Layer 9 of a small transformer language model trained on English Wikipedia (13 layers, counted from 0, width 64).
A neuron's activation on a vector x is SiLU(gate . x) times (in . x), where the dot is the dot product.
The model reads these tokens: " of" " the" " " "s" "ym" "bol" "ic" " body" " of" " the" " " "king" " possible" "?" "\n" "\n" "The" " author" "'" "s" " ex" "ca" "v" "ation" " of" " these" " " "th" "read" "s" " was" " not"

The vector x that enters this layer's MLP at each token. A number n stands for (n - 500) times 0.0054.
0 " of": 427,792,494,439,525,288,319,733,434,643,447,192,569,645,199,456,682,475,597,630,416,652,513,333,455,485,443,441,511,457,330,634,532,616,719,731,594,668,398,526,524,362,586,341,632,554,550,521,443,419,221,296,505,430,777,380,699,420,408,316,427,793,396,482
1 " the": 431,690,492,516,444,506,412,916,549,674,549,291,649,705,256,425,754,553,465,428,416,591,537,444,433,542,341,471,519,491,318,447,577,535,478,759,508,574,590,492,440,411,544,185,525,610,636,504,630,470,375,376,500,313,652,311,538,183,571,451,582,621,370,402
2 " ": 494,672,478,492,355,486,584,597,634,439,619,393,611,774,296,429,824,545,98,360,542,675,463,454,432,477,296,670,612,222,329,533,615,558,495,715,380,582,456,401,384,421,629,680,694,564,544,483,688,420,480,465,610,276,504,327,471,393,625,417,426,753,324,314
3 "s": 586,664,611,574,348,396,477,488,810,652,536,427,637,357,462,513,795,432,409,330,549,706,458,591,391,546,268,638,384,324,573,539,618,568,600,570,454,446,391,526,402,587,692,229,536,554,624,684,652,311,607,324,651,341,468,255,237,540,594,427,278,617,276,421
4 "ym": 671,412,395,751,378,322,347,527,756,711,545,528,714,559,329,546,770,626,283,527,577,598,502,551,625,475,279,542,505,349,429,533,361,586,433,671,478,656,376,626,395,679,553,199,480,532,487,548,727,464,671,233,660,298,437,364,364,472,499,530,571,408,302,282
5 "bol": 567,454,488,464,372,455,481,485,670,682,709,649,727,570,426,401,564,623,232,488,586,719,530,443,548,367,357,627,650,276,172,544,699,703,719,451,458,502,449,742,468,558,500,195,332,573,483,548,773,619,572,359,545,216,541,460,437,360,510,440,333,269,352,598
6 "ic": 633,459,464,645,379,520,400,507,553,487,629,797,660,635,324,319,609,749,273,307,479,620,408,482,528,501,391,602,731,234,512,421,568,712,525,654,494,463,507,727,370,386,533,113,404,637,517,627,675,743,387,256,571,382,590,438,471,447,571,513,437,265,314,584
7 " body": 536,377,539,442,207,335,486,442,752,693,847,687,751,661,593,415,536,700,476,444,572,548,516,485,568,512,219,652,564,240,362,527,456,569,497,577,476,503,551,439,417,376,428,136,352,563,540,693,599,557,386,332,690,438,692,428,591,365,679,500,375,376,385,450
8 " of": 326,560,485,442,476,385,365,869,785,590,636,545,495,621,269,407,728,553,504,429,538,568,486,363,383,607,517,750,509,197,570,517,466,682,514,608,590,476,516,475,420,493,571,242,309,497,525,566,716,452,438,293,507,413,598,348,527,225,558,577,501,422,302,687
9 " the": 453,533,473,543,331,478,396,934,718,672,550,408,532,679,306,425,733,537,502,410,484,670,477,469,424,585,306,618,592,373,395,471,536,489,419,699,494,570,684,421,463,442,451,117,452,531,530,531,695,509,534,392,448,312,647,438,450,249,588,458,642,568,332,440
10 " ": 513,533,485,486,314,480,582,563,716,436,619,481,558,765,280,446,803,541,106,384,575,720,454,461,421,495,266,716,632,154,359,609,595,562,480,632,336,629,489,389,385,475,618,655,651,519,506,472,686,474,539,463,624,262,443,409,446,439,638,381,440,739,317,320
11 "king": 545,554,585,540,439,405,426,602,964,605,736,507,670,610,291,493,637,503,275,523,566,631,388,603,280,603,318,585,573,319,309,575,643,548,576,636,558,480,525,402,485,416,596,30,309,531,527,510,574,440,653,365,546,319,601,387,351,582,475,491,402,525,328,498
12 " possible": 509,559,368,548,406,373,332,685,924,632,735,326,737,687,285,470,533,574,383,352,459,562,353,465,461,602,383,680,629,346,278,542,654,472,462,848,512,397,618,485,476,413,354,265,486,513,550,465,740,537,523,395,553,518,719,412,495,406,536,512,494,180,300,511
13 "?": 597,604,425,512,449,222,419,624,865,483,614,528,640,610,525,628,447,652,441,515,542,500,269,523,634,511,169,774,695,286,344,530,514,592,674,613,568,532,488,484,428,537,555,241,400,577,615,390,746,230,365,499,470,404,773,368,421,257,567,530,544,298,412,415
14 "\n": 442,886,483,365,547,210,445,659,481,589,560,410,498,554,363,444,687,505,376,514,519,586,326,421,670,412,224,711,575,320,337,530,486,675,529,692,751,735,459,526,551,473,543,299,556,405,612,495,651,402,350,409,481,567,641,338,537,232,300,396,435,806,520,533
15 "\n": 511,951,504,428,469,238,373,671,565,652,607,313,569,481,292,350,796,529,449,479,457,552,435,433,633,368,368,500,515,489,278,510,497,649,464,705,655,678,499,508,536,455,543,270,618,427,613,529,608,348,329,426,508,477,637,328,623,229,321,498,423,855,459,553
16 "The": 502,697,505,625,494,473,421,884,631,670,547,318,520,637,308,371,623,546,367,425,490,644,482,359,453,573,287,478,630,519,260,462,487,557,326,602,474,560,669,515,478,464,574,100,423,535,700,426,696,450,509,359,434,279,667,401,564,249,598,587,607,594,448,445
17 " author": 503,653,624,527,520,485,556,448,831,689,621,582,782,658,403,387,452,534,390,422,488,612,302,357,549,642,116,638,649,316,202,530,393,520,409,572,558,568,464,482,437,471,401,325,362,739,595,470,721,478,578,398,488,207,546,326,568,350,691,692,492,465,324,510
18 "'": 579,710,367,638,511,511,522,642,799,436,521,611,554,459,238,451,658,501,488,530,484,409,185,343,458,599,310,446,545,317,464,384,702,555,538,586,426,708,458,575,446,316,638,290,333,578,664,426,777,591,682,369,534,192,634,455,562,229,645,617,492,590,415,415
19 "s": 536,787,415,636,362,510,528,644,811,560,546,457,610,450,418,439,670,484,474,362,468,670,303,526,513,614,374,524,511,464,503,456,609,457,469,661,495,489,455,514,172,522,563,132,523,556,732,653,826,410,450,438,508,282,788,305,336,341,652,408,313,501,370,508
20 " ex": 501,509,528,602,393,426,552,566,718,571,432,533,572,584,517,455,503,695,388,452,487,683,473,548,532,455,266,885,769,290,440,456,521,549,603,620,442,499,478,400,395,533,706,335,592,546,618,407,712,292,548,193,584,301,212,384,677,185,591,476,471,650,208,567
21 "ca": 635,593,608,592,381,449,623,487,495,646,524,615,585,560,570,482,761,219,329,529,381,696,643,526,581,454,298,703,609,322,357,495,347,682,483,582,434,684,466,557,555,392,544,232,318,771,464,574,585,428,635,127,553,299,435,492,376,379,595,601,516,575,454,147
22 "v": 466,515,500,554,546,460,505,472,544,631,676,725,555,682,394,316,662,383,535,401,564,603,661,538,639,387,253,927,473,300,131,555,419,673,646,463,460,485,365,662,354,473,556,325,367,539,622,713,602,501,434,514,501,172,371,490,444,623,556,672,382,434,208,439
23 "ation": 545,596,494,558,428,567,460,491,688,596,821,739,657,743,396,315,535,492,475,384,532,454,361,447,594,478,323,691,630,251,209,512,668,631,665,512,550,434,552,549,366,284,562,67,458,593,662,627,504,480,467,225,392,432,508,446,539,571,535,654,465,141,474,578
24 " of": 430,647,534,549,442,445,409,876,752,589,651,450,466,650,288,439,667,564,526,417,515,469,382,419,369,628,495,758,606,235,591,492,521,624,462,673,657,509,423,456,316,436,501,245,338,616,598,516,704,432,370,227,348,324,488,423,517,312,520,604,537,490,355,693
25 " these": 514,653,401,677,366,395,379,745,900,688,572,323,559,580,297,424,673,625,567,326,499,558,346,326,513,516,289,668,558,461,394,515,442,587,417,667,625,406,525,392,423,405,368,179,346,615,668,461,760,479,493,300,539,412,734,531,373,364,657,521,595,539,466,439
26 " ": 494,542,444,563,253,515,649,604,675,460,575,477,656,736,320,426,763,634,196,315,542,643,405,514,434,535,324,729,494,100,354,624,547,570,523,521,399,674,509,465,374,473,552,683,650,468,543,400,748,331,525,358,598,198,521,528,446,368,514,408,435,801,438,371
27 "th": 502,450,550,558,410,600,541,560,814,790,466,348,503,521,415,460,759,713,341,312,537,414,419,513,435,538,212,500,240,318,355,567,701,612,551,615,599,550,385,744,392,617,500,190,444,500,482,534,720,509,566,379,629,192,575,469,263,520,558,539,488,746,363,357
28 "read": 654,352,423,531,571,430,586,447,635,659,597,525,687,667,392,465,626,876,288,433,509,453,261,626,504,523,303,549,451,321,200,759,767,603,542,489,526,491,506,549,451,468,403,85,344,440,646,519,739,435,472,406,559,287,567,420,603,506,482,609,464,412,401,478
29 "s": 611,721,432,587,317,389,487,449,712,620,640,535,586,548,597,493,564,539,408,405,417,588,283,613,579,653,421,718,486,315,627,580,675,639,578,497,529,377,411,582,229,478,477,26,503,480,700,637,748,392,373,426,588,405,623,486,374,426,555,404,173,310,465,538
30 " was": 457,725,410,591,380,481,403,681,658,623,826,218,632,572,468,657,532,395,363,530,521,450,435,601,682,492,368,602,378,187,284,522,574,641,561,555,474,519,463,659,439,434,407,246,329,485,679,682,645,317,292,415,581,335,477,275,569,240,645,596,606,472,548,643
31 " not": 377,818,317,517,478,583,371,503,720,708,618,179,779,532,559,457,503,512,382,504,708,383,403,470,592,473,457,755,471,334,233,328,606,500,531,771,379,425,473,567,572,663,413,359,517,477,604,646,609,398,427,471,594,357,478,267,473,248,553,737,613,315,388,611

Each question shows the input weights of one neuron of the MLP. A number n stands for (n - 500) times 0.0016.

n168 gate: 462,617,626,441,405,505,645,783,584,435,491,603,414,409,536,311,567,334,563,483,498,733,572,440,515,452,709,437,448,491,472,560,494,456,503,461,450,602,375,488,183,458,358,561,568,585,485,455,491,452,247,637,570,408,621,471,386,383,369,555,479,644,434,554
n168 in: 549,400,375,410,363,479,621,563,482,434,317,549,486,382,319,324,522,300,509,601,497,640,487,651,541,470,442,711,544,538,349,198,388,378,539,570,516,363,701,399,479,560,726,434,471,303,650,624,637,487,543,421,533,537,670,480,499,795,551,711,427,427,388,426
On which token does it fire most? 19 "s"

n43 gate: 401,580,427,497,657,228,587,417,450,516,576,435,408,533,428,482,488,552,717,435,405,467,532,463,636,510,461,435,558,581,455,472,561,647,480,559,532,408,505,355,378,441,507,643,592,533,239,502,481,419,569,610,665,516,548,374,360,508,235,596,375,542,339,520
n43 in: 640,421,632,515,651,506,393,501,507,413,289,672,633,303,507,600,625,673,316,392,397,554,458,383,467,457,695,442,387,582,588,604,346,529,411,620,324,515,504,360,553,325,561,330,375,353,582,608,545,439,347,487,319,388,536,579,411,789,509,526,426,693,463,590
On which token does it fire most? 30 " was"

n96 gate: 690,532,382,524,536,631,473,460,594,479,385,335,462,463,429,459,603,476,263,587,611,506,425,664,672,602,610,194,542,580,523,508,583,410,527,479,598,642,582,619,350,570,493,502,486,522,393,550,468,437,300,492,558,324,610,373,642,369,531,478,240,612,533,496
n96 in: 396,584,513,502,583,403,322,645,661,546,440,502,634,497,514,297,515,388,503,456,490,502,566,352,554,336,455,511,527,485,408,480,477,515,416,373,430,455,506,314,449,551,617,352,546,483,480,416,581,573,442,513,582,765,445,472,295,401,353,610,681,484,550,648
On which token does it fire most, and how strongly? 15 "\n", at about 3.3

n126 gate: 478,687,573,628,678,502,465,428,427,458,418,506,474,347,598,296,605,517,488,442,352,439,574,545,291,481,455,443,292,493,610,441,528,386,300,453,492,598,709,457,458,418,703,558,485,355,632,431,701,359,534,319,494,533,656,570,463,505,518,751,550,534,577,589
n126 in: 466,477,455,426,519,437,424,491,231,627,350,494,528,562,549,505,294,575,402,455,549,516,571,548,399,494,296,553,338,581,495,443,446,297,598,471,288,518,472,284,458,456,615,462,394,681,629,640,598,568,453,241,507,511,672,659,656,558,544,672,632,533,565,509
On which token does it fire most? 16 "The"

n30 gate: 391,521,543,515,614,372,556,467,471,509,479,385,479,425,498,480,520,651,456,424,431,454,423,448,573,512,377,485,415,541,549,560,548,434,518,533,411,737,448,545,405,559,554,436,426,533,516,686,522,552,554,598,451,479,455,386,545,374,390,540,457,312,667,565
n30 in: 471,401,410,545,499,522,515,488,591,525,635,458,509,439,485,483,492,476,478,515,584,408,657,699,704,421,449,505,486,491,426,626,577,590,493,612,556,462,335,433,534,325,572,422,458,466,672,543,386,591,378,514,492,478,489,553,463,504,577,528,436,601,510,516
On which token does it fire most? 30 " was"

n223 gate: 362,440,554,497,639,480,533,655,341,374,428,307,387,218,523,318,468,532,456,341,584,538,567,587,305,668,526,438,471,595,446,474,446,647,460,464,366,572,319,618,530,582,533,410,551,538,681,553,393,670,522,485,615,451,689,354,477,485,478,626,439,471,445,614
n223 in: 429,569,448,536,480,552,467,559,470,563,613,530,563,592,503,650,407,560,277,653,527,493,380,529,717,377,531,536,419,590,623,534,449,297,558,583,629,683,437,444,652,363,505,460,478,608,339,419,368,374,629,488,358,372,344,412,633,534,501,419,580,625,514,515
On which token does it fire most? 0 " of"

n240 gate: 608,523,567,503,690,559,419,518,482,429,560,454,465,349,381,427,629,452,460,496,485,479,624,639,600,417,509,479,324,657,512,551,639,352,489,410,462,445,300,39,530,405,496,623,515,437,607,198,710,542,742,371,635,441,570,433,231,666,454,559,584,550,514,599
n240 in: 402,461,551,520,596,547,590,596,574,416,328,684,542,764,541,483,297,564,449,425,654,316,263,552,488,416,651,478,542,520,547,618,499,598,631,502,361,410,612,628,438,618,650,452,327,399,634,466,313,484,566,711,483,507,557,390,632,453,383,482,458,390,312,485
On which token does it fire most? 21 "ca"

n247 gate: 533,595,539,380,479,456,653,334,252,358,668,391,404,657,595,471,468,451,683,405,467,605,311,591,612,544,375,643,411,558,448,512,550,471,499,603,442,268,512,363,466,538,455,672,539,653,278,427,451,247,562,646,516,233,703,566,701,558,458,341,575,401,512,521
n247 in: 631,564,464,542,591,477,643,656,299,473,538,475,383,611,580,438,548,619,493,345,235,588,412,573,687,530,481,480,340,479,457,464,464,462,430,623,512,380,539,229,346,507,458,572,638,568,548,424,589,447,333,661,647,408,593,411,464,541,500,426,496,440,480,593
On which token does it fire most? 2 " "

n113 gate: 325,572,470,341,576,650,343,596,413,378,517,533,380,416,299,512,640,348,601,462,583,451,512,524,596,656,584,477,617,371,454,390,677,568,594,550,583,593,493,425,516,530,631,523,346,641,435,551,533,413,272,601,672,609,527,579,577,454,538,382,524,393,572,432
n113 in: 604,535,709,530,380,446,550,333,520,616,534,393,626,525,661,532,502,650,353,542,546,509,532,504,448,580,372,411,404,563,357,576,277,628,478,635,402,533,441,551,690,369,516,483,580,459,494,356,457,559,563,455,369,296,528,401,458,578,465,631,411,633,385,452
On which token does it fire most? 0 " of"

n74 gate: 443,550,486,434,394,509,614,439,534,575,448,459,375,640,459,699,581,462,734,615,673,612,494,540,453,612,335,535,447,383,485,475,666,517,328,451,450,612,485,596,646,500,497,451,552,471,670,468,625,418,471,452,478,464,401,484,579,425,509,481,424,489,497,428
n74 in: 492,396,443,545,457,513,632,381,543,613,656,513,675,426,428,470,550,660,610,490,564,371,344,529,390,347,603,536,490,375,506,454,438,451,529,602,518,552,384,602,671,462,440,484,481,483,461,396,525,557,508,486,507,458,599,650,481,335,687,533,453,520,482,487
On which token does it fire most, and how strongly? 18 "'", at about 2.2

n98 gate: 648,473,565,216,512,584,682,492,448,512,497,487,635,467,473,446,558,598,419,571,688,442,542,705,570,511,606,521,396,451,385,518,358,510,385,436,705,404,506,499,410,507,543,363,500,525,368,421,527,649,577,436,483,483,634,520,612,539,216,586,420,459,425,553
n98 in: 587,539,421,336,442,424,431,370,571,385,332,465,465,519,463,381,497,549,290,373,655,579,438,643,550,577,543,375,415,502,464,375,622,419,679,666,405,629,469,470,598,434,557,467,519,519,400,671,520,415,694,579,571,525,492,391,505,556,549,648,476,543,604,581
Its two highest activations, in order, are on tokens 28 "read", 11 "king"

n115 gate: 527,460,489,418,407,563,469,522,525,520,533,577,607,370,501,505,549,522,481,460,468,546,492,517,494,481,481,492,573,620,369,518,575,533,542,489,478,430,547,418,552,570,448,509,379,432,449,552,555,532,448,517,519,421,498,535,520,568,533,434,524,492,481,519
n115 in: 495,498,408,437,557,588,410,513,550,551,510,523,502,425,485,539,575,350,499,601,560,550,594,571,587,424,504,514,569,553,433,561,481,415,502,496,433,451,552,464,570,559,465,527,572,433,516,509,646,534,549,443,478,410,459,478,576,493,567,498,499,518,456,407
Its two highest activations, in order, are on tokens 5 "bol", 22 "v"

n95 gate: 587,529,607,489,575,586,568,277,538,375,478,521,527,465,488,642,361,485,581,482,568,427,456,604,510,505,590,646,533,547,333,466,559,460,560,608,380,407,547,511,618,654,520,586,428,578,563,480,505,527,612,444,381,257,599,556,548,544,469,413,450,393,305,495
n95 in: 482,322,525,368,395,365,515,397,567,538,378,606,405,581,294,446,587,403,754,329,422,538,301,495,477,295,405,444,476,465,462,582,656,452,585,547,626,492,446,573,513,414,631,645,625,347,333,512,452,439,684,593,508,288,675,590,496,494,598,519,514,584,463,509
Its two highest activations, in order, are on tokens 22 "v", 30 " was"

n11 gate: 433,494,332,532,546,460,560,399,512,427,534,389,529,502,516,489,537,366,581,358,582,675,465,538,621,321,564,518,407,295,448,410,441,628,531,531,495,334,612,413,604,606,615,500,590,584,488,465,575,429,456,375,478,364,593,788,389,539,508,515,740,458,391,548
n11 in: 565,610,360,489,372,492,530,471,563,423,538,530,408,472,587,441,454,518,434,476,567,654,495,361,670,401,577,650,375,405,592,609,517,433,450,627,454,402,544,542,371,471,441,550,675,545,333,585,601,365,318,452,550,525,478,692,459,365,554,507,446,427,534,495
On which token does it fire most, and how strongly? 26 " ", at about 1.6

n149 gate: 519,529,434,425,393,449,349,363,548,484,552,603,496,556,436,585,579,393,416,453,596,471,542,615,731,390,541,599,536,504,546,616,329,511,498,440,531,397,524,480,652,539,628,593,369,528,357,487,416,383,596,336,543,418,428,590,388,442,311,659,418,401,330,489
n149 in: 609,450,471,410,338,322,501,409,687,504,549,512,573,531,753,366,439,372,551,614,552,617,582,598,475,399,471,510,405,539,459,553,307,538,462,447,449,481,436,534,534,709,585,626,345,479,427,607,535,379,460,253,660,557,447,628,415,420,553,517,532,475,375,580
On which three tokens does it fire most, strongest first? 21 "ca", 4 "ym", 22 "v"

n187 gate: 601,534,340,542,532,522,498,729,380,170,368,567,659,538,491,604,343,643,634,656,562,493,371,655,329,501,602,338,418,356,478,429,554,429,506,467,275,584,517,530,313,617,355,615,349,539,570,377,563,585,595,499,580,508,689,271,584,557,346,607,373,603,415,566
n187 in: 639,371,465,583,548,415,395,528,570,558,442,291,521,634,541,421,543,310,447,601,539,486,543,621,528,590,285,410,292,271,562,612,608,363,509,471,599,464,427,395,677,449,425,429,645,494,461,547,358,424,608,479,460,440,475,666,638,597,423,654,697,391,437,553
On which token does it fire most? 28 "read"

n228 gate: 451,469,460,452,631,670,437,394,456,524,532,461,541,373,514,493,491,648,448,640,419,335,300,463,500,519,520,554,457,555,593,393,487,482,487,444,466,491,502,638,626,449,399,625,371,556,418,495,593,469,506,344,436,557,501,614,595,334,318,503,673,429,679,541
n228 in: 569,319,513,383,432,570,635,690,603,450,513,400,290,572,474,435,508,332,582,374,423,611,603,615,397,547,589,385,531,391,586,607,490,533,382,568,548,549,391,478,502,483,515,529,482,466,407,491,317,633,512,483,424,561,587,344,477,516,489,526,522,389,606,631
On which token does it fire most? 20 " ex"

n158 gate: 469,410,596,509,323,549,525,670,542,377,494,433,491,411,424,297,592,431,599,525,343,468,722,656,487,595,461,481,466,490,497,396,573,665,717,430,552,380,463,411,504,535,515,585,535,687,559,555,486,467,566,545,633,482,587,731,378,451,272,750,525,339,528,545
n158 in: 506,629,489,372,622,567,577,517,469,450,552,560,479,277,311,417,432,415,389,426,744,336,434,524,448,500,523,498,530,351,565,717,491,374,324,540,453,568,531,654,598,489,487,574,385,439,484,396,676,650,417,469,480,412,572,588,486,563,464,558,607,507,350,358
On which token does it fire most? 20 " ex"

n216 gate: 398,552,585,538,575,524,538,528,537,740,339,528,301,474,338,493,651,344,593,480,686,626,588,609,574,482,523,480,457,617,513,214,462,526,464,361,360,482,518,576,493,368,415,429,593,604,330,542,555,597,520,599,542,424,499,682,489,464,525,394,579,506,478,556
n216 in: 568,431,670,521,381,525,453,473,536,559,434,611,418,416,501,431,539,520,499,399,598,577,437,529,371,630,430,530,489,529,551,521,470,644,578,390,410,527,574,386,596,406,369,364,515,547,374,695,615,376,509,531,614,356,478,569,522,444,564,367,634,529,614,442
On which token does it fire most? 9 " the"

n214 gate: 442,437,515,561,348,424,534,457,296,430,502,454,361,854,450,431,363,611,630,455,733,411,218,503,473,580,684,606,394,569,627,565,574,489,166,509,553,566,338,419,621,468,559,602,480,633,677,283,507,665,429,532,531,386,571,354,638,437,419,328,651,466,495,536
n214 in: 688,553,438,727,538,492,493,478,355,558,455,465,618,642,549,531,455,334,621,553,458,587,455,502,439,470,629,550,546,602,558,656,582,648,281,515,307,583,369,556,316,489,318,538,499,442,762,561,343,498,483,659,349,533,538,302,603,584,457,429,462,339,642,609
On which token does it fire most? 27 "th"

n238 gate: 364,794,371,454,528,546,323,481,574,451,489,231,469,357,522,584,640,520,467,349,477,485,415,628,647,554,578,284,610,694,484,545,609,334,207,670,454,389,577,618,544,379,459,461,500,618,538,329,478,396,432,646,546,533,726,734,603,603,549,472,522,274,299,443
n238 in: 642,592,457,561,616,420,464,322,603,515,477,323,396,387,289,421,604,470,480,324,463,748,560,407,515,387,516,470,585,197,499,760,474,485,512,429,538,567,418,330,363,348,551,593,561,563,656,446,607,782,578,820,579,616,442,378,567,725,410,623,286,455,343,324
On which token does it fire most, and how strongly? 12 " possible", at about 3

n246 gate: 396,633,427,507,616,701,363,430,568,452,440,453,517,480,341,512,536,458,585,438,596,340,385,522,590,541,389,667,344,440,623,584,476,393,568,360,394,465,371,398,554,536,482,516,465,455,737,468,546,636,721,491,454,500,533,541,515,455,534,573,722,261,524,599
n246 in: 706,459,455,477,491,268,453,449,424,453,570,546,559,487,561,581,704,446,632,389,583,532,486,475,585,509,408,324,600,452,441,362,484,564,500,452,540,430,623,545,437,408,551,592,283,465,428,626,525,505,599,356,504,461,522,710,590,579,494,641,313,592,468,392
Its two highest activations, in order, are on tokens 18 "'", 23 "ation"

n112 gate: 391,601,775,421,564,477,344,716,403,354,319,473,518,477,598,356,613,461,512,458,420,390,577,581,469,595,635,411,247,499,509,360,396,547,536,463,444,589,587,560,588,274,610,510,728,601,390,344,579,242,563,455,614,408,566,591,577,297,417,645,586,485,505,526
n112 in: 173,335,629,214,586,467,369,464,471,535,570,329,640,457,543,604,556,482,510,480,483,371,471,623,668,363,367,529,513,721,496,704,602,416,399,308,599,642,443,279,439,459,556,414,488,588,421,537,743,557,461,578,617,426,295,590,602,465,523,510,375,576,573,464
On which token does it fire most? 15 "\n"

n252 gate: 475,659,459,659,574,362,314,365,573,448,615,518,527,559,644,478,462,557,679,526,454,504,565,441,405,521,559,429,460,436,455,400,602,346,376,484,536,555,418,648,519,404,725,573,539,473,467,494,425,463,497,513,524,508,650,423,405,512,478,495,517,420,676,458
n252 in: 590,615,488,485,544,500,506,433,574,520,383,561,576,372,445,495,489,470,547,625,537,571,528,430,478,468,490,455,482,368,418,559,617,307,579,369,610,433,572,637,515,582,747,411,570,488,431,457,451,529,502,540,514,531,536,479,369,520,683,543,467,455,579,402
Its two highest activations, in order, are on tokens 24 " of", 18 "'"

n9 gate: 512,504,402,532,444,514,487,537,574,582,463,545,621,549,421,661,501,408,460,408,464,558,528,612,550,519,532,318,704,488,517,574,557,641,386,462,487,474,573,396,453,519,598,526,401,476,584,365,373,423,365,379,470,630,427,533,539,659,379,476,418,329,570,528
n9 in: 480,475,449,616,418,396,541,448,617,592,526,632,484,558,603,511,558,495,410,468,511,614,437,433,621,514,492,433,486,461,495,457,574,589,488,576,682,383,536,461,477,429,467,393,423,483,481,410,490,456,589,503,438,587,393,489,527,606,618,397,473,495,519,539
On which token does it fire most? 23 "ation"

n104 gate: 612,675,637,599,517,470,678,477,515,456,596,459,484,578,613,377,613,426,591,516,499,346,532,513,552,483,433,498,361,429,574,560,581,498,464,466,503,399,451,499,449,476,442,628,372,394,450,628,343,318,582,418,677,375,574,499,565,693,235,469,456,388,401,547
n104 in: 464,493,458,519,650,499,408,358,335,668,615,621,570,661,379,455,599,482,551,384,507,443,413,490,545,554,469,526,477,581,546,576,448,688,536,595,484,551,523,399,284,531,613,570,578,580,349,522,502,509,307,330,404,422,441,522,547,568,492,495,513,317,517,566
On which three tokens does it fire most, strongest first? 22 "v", 23 "ation", 29 "s"

n6 gate: 470,581,492,356,365,550,617,462,469,477,629,536,585,426,395,393,530,388,556,515,517,508,491,726,467,598,492,437,529,510,477,413,526,456,486,628,415,381,755,374,462,432,408,397,635,444,593,566,582,504,592,467,564,422,599,281,522,415,668,490,557,508,450,485
n6 in: 694,532,615,557,338,367,418,504,514,296,619,446,472,480,485,565,478,413,516,545,472,449,539,497,401,589,721,507,751,563,567,288,562,538,415,469,394,601,563,267,343,485,599,572,598,403,541,489,443,606,384,518,708,664,442,319,500,410,459,587,687,509,555,424
On which token does it fire most, and how strongly? 2 " ", at about 0.64

n60 gate: 472,568,485,463,436,596,405,573,503,369,572,527,373,473,465,374,656,551,447,585,452,501,536,558,490,458,545,346,639,528,440,616,506,494,374,462,490,452,511,357,524,475,483,478,507,485,379,352,406,626,518,560,665,479,579,449,493,598,510,505,485,554,528,477
n60 in: 525,624,599,490,553,647,412,523,489,461,476,565,417,495,455,333,620,582,349,549,511,489,520,432,463,505,517,449,495,532,459,535,567,485,427,495,551,415,487,446,640,482,456,512,480,466,425,408,512,565,604,581,642,430,476,506,372,536,588,394,511,457,419,531
Its two highest activations, in order, are on tokens 10 " ", 2 " "

n23 gate: 723,508,516,322,536,625,441,532,820,486,394,549,451,295,559,503,631,371,612,321,312,407,497,682,558,476,392,486,409,625,459,506,468,290,531,484,575,250,559,464,574,560,538,520,477,606,565,452,452,600,439,544,598,466,563,338,278,460,477,544,431,608,598,481
n23 in: 466,574,635,402,708,693,413,329,512,603,250,552,529,549,418,585,364,407,445,430,709,487,551,399,412,555,436,328,391,521,284,509,555,451,555,456,453,536,747,543,454,628,699,503,495,508,581,557,643,437,643,450,404,541,486,462,374,421,738,541,450,284,618,366
On which token does it fire most, and how strongly? 3 "s", at about 1.1

n71 gate: 513,552,375,411,509,617,469,508,584,639,360,515,516,575,428,462,552,361,501,476,624,649,517,594,722,486,474,457,511,561,524,579,508,580,443,489,454,613,468,449,505,352,484,522,503,460,457,474,481,699,460,569,408,447,592,214,535,417,525,534,382,524,423,434
n71 in: 610,571,439,530,455,379,482,433,566,477,618,419,542,487,539,586,587,453,513,411,554,402,527,419,345,461,535,525,480,673,505,387,458,427,563,556,479,450,417,455,708,490,485,391,569,532,445,493,539,421,529,511,452,506,372,626,599,536,471,572,341,623,520,515
On which token does it fire most? 15 "\n"

n94 gate: 498,455,398,381,557,525,514,350,383,472,475,448,719,613,603,490,444,344,429,630,399,474,387,436,437,555,488,620,394,559,603,405,607,486,388,665,497,376,656,508,493,570,521,556,480,438,482,530,467,522,500,600,437,473,552,494,479,575,302,501,510,357,463,477
n94 in: 536,578,636,511,517,484,501,545,504,394,611,473,603,411,464,357,612,726,588,409,603,534,567,536,532,477,512,378,527,429,474,529,527,640,502,352,403,455,470,500,372,410,569,458,497,584,490,437,781,555,330,592,527,496,476,449,536,564,448,434,372,312,426,565
On which token does it fire most? 12 " possible"

n86 gate: 589,468,563,452,536,273,527,388,559,451,393,376,406,336,512,649,567,284,476,557,509,448,402,341,673,361,450,394,563,506,437,491,351,514,608,413,737,659,676,250,620,457,528,662,542,426,519,542,736,469,365,434,485,475,556,192,692,498,408,661,448,640,385,483
n86 in: 391,528,671,711,350,457,525,433,305,239,634,588,548,569,715,414,468,580,563,531,368,349,483,616,467,460,525,403,550,391,523,560,749,694,636,656,606,547,579,372,437,603,506,534,619,319,454,477,472,310,488,525,623,136,640,772,299,306,524,580,530,636,449,516
On which three tokens does it fire most, strongest first? 15 "\n", 13 "?", 14 "\n"

n24 gate: 436,329,289,497,385,621,549,639,656,582,588,456,614,400,403,634,440,516,480,303,322,496,523,540,441,570,424,512,485,514,511,537,288,393,542,552,598,577,452,514,572,594,510,620,513,524,557,486,450,515,511,411,650,442,494,512,474,475,656,640,448,469,458,443
n24 in: 459,567,505,504,549,651,562,483,665,399,463,564,458,574,550,605,618,637,324,398,570,426,438,473,516,581,499,380,410,408,723,554,335,499,600,546,433,641,609,473,426,604,463,468,410,338,505,536,386,526,559,489,497,629,541,516,417,550,598,607,389,489,539,425
On which token does it fire most, and how strongly? 27 "th", at about 1.2

n20 gate: 509,712,416,423,328,687,561,225,420,455,571,506,430,433,438,357,565,556,327,543,617,544,597,655,557,609,577,440,461,515,408,333,321,277,397,551,500,405,647,432,614,419,665,492,510,627,395,569,727,428,294,458,481,585,549,502,405,523,738,313,545,600,402,473
n20 in: 626,463,534,451,609,484,544,625,484,460,462,572,615,426,498,516,596,475,415,532,519,422,415,515,583,321,660,436,628,392,404,524,469,625,433,431,434,614,462,449,519,621,620,551,568,521,507,515,517,544,516,633,272,490,401,452,459,697,416,616,348,601,375,547
Its two highest activations, in order, are on tokens 2 " ", 10 " "

n79 gate: 552,422,591,535,407,499,427,548,450,543,377,537,666,377,390,444,435,536,566,455,537,656,576,370,467,496,455,482,427,537,508,474,429,486,359,502,608,433,536,592,516,467,510,565,580,506,474,458,501,408,539,560,450,407,612,457,562,506,421,385,503,539,541,566
n79 in: 492,516,432,490,557,517,531,471,429,465,549,450,590,416,525,458,504,424,556,464,421,396,519,576,510,501,584,416,557,455,469,583,554,471,545,429,399,402,539,441,471,615,351,552,494,540,492,492,538,496,527,444,588,519,557,581,576,537,524,550,484,542,500,547
On which token does it fire most? 13 "?"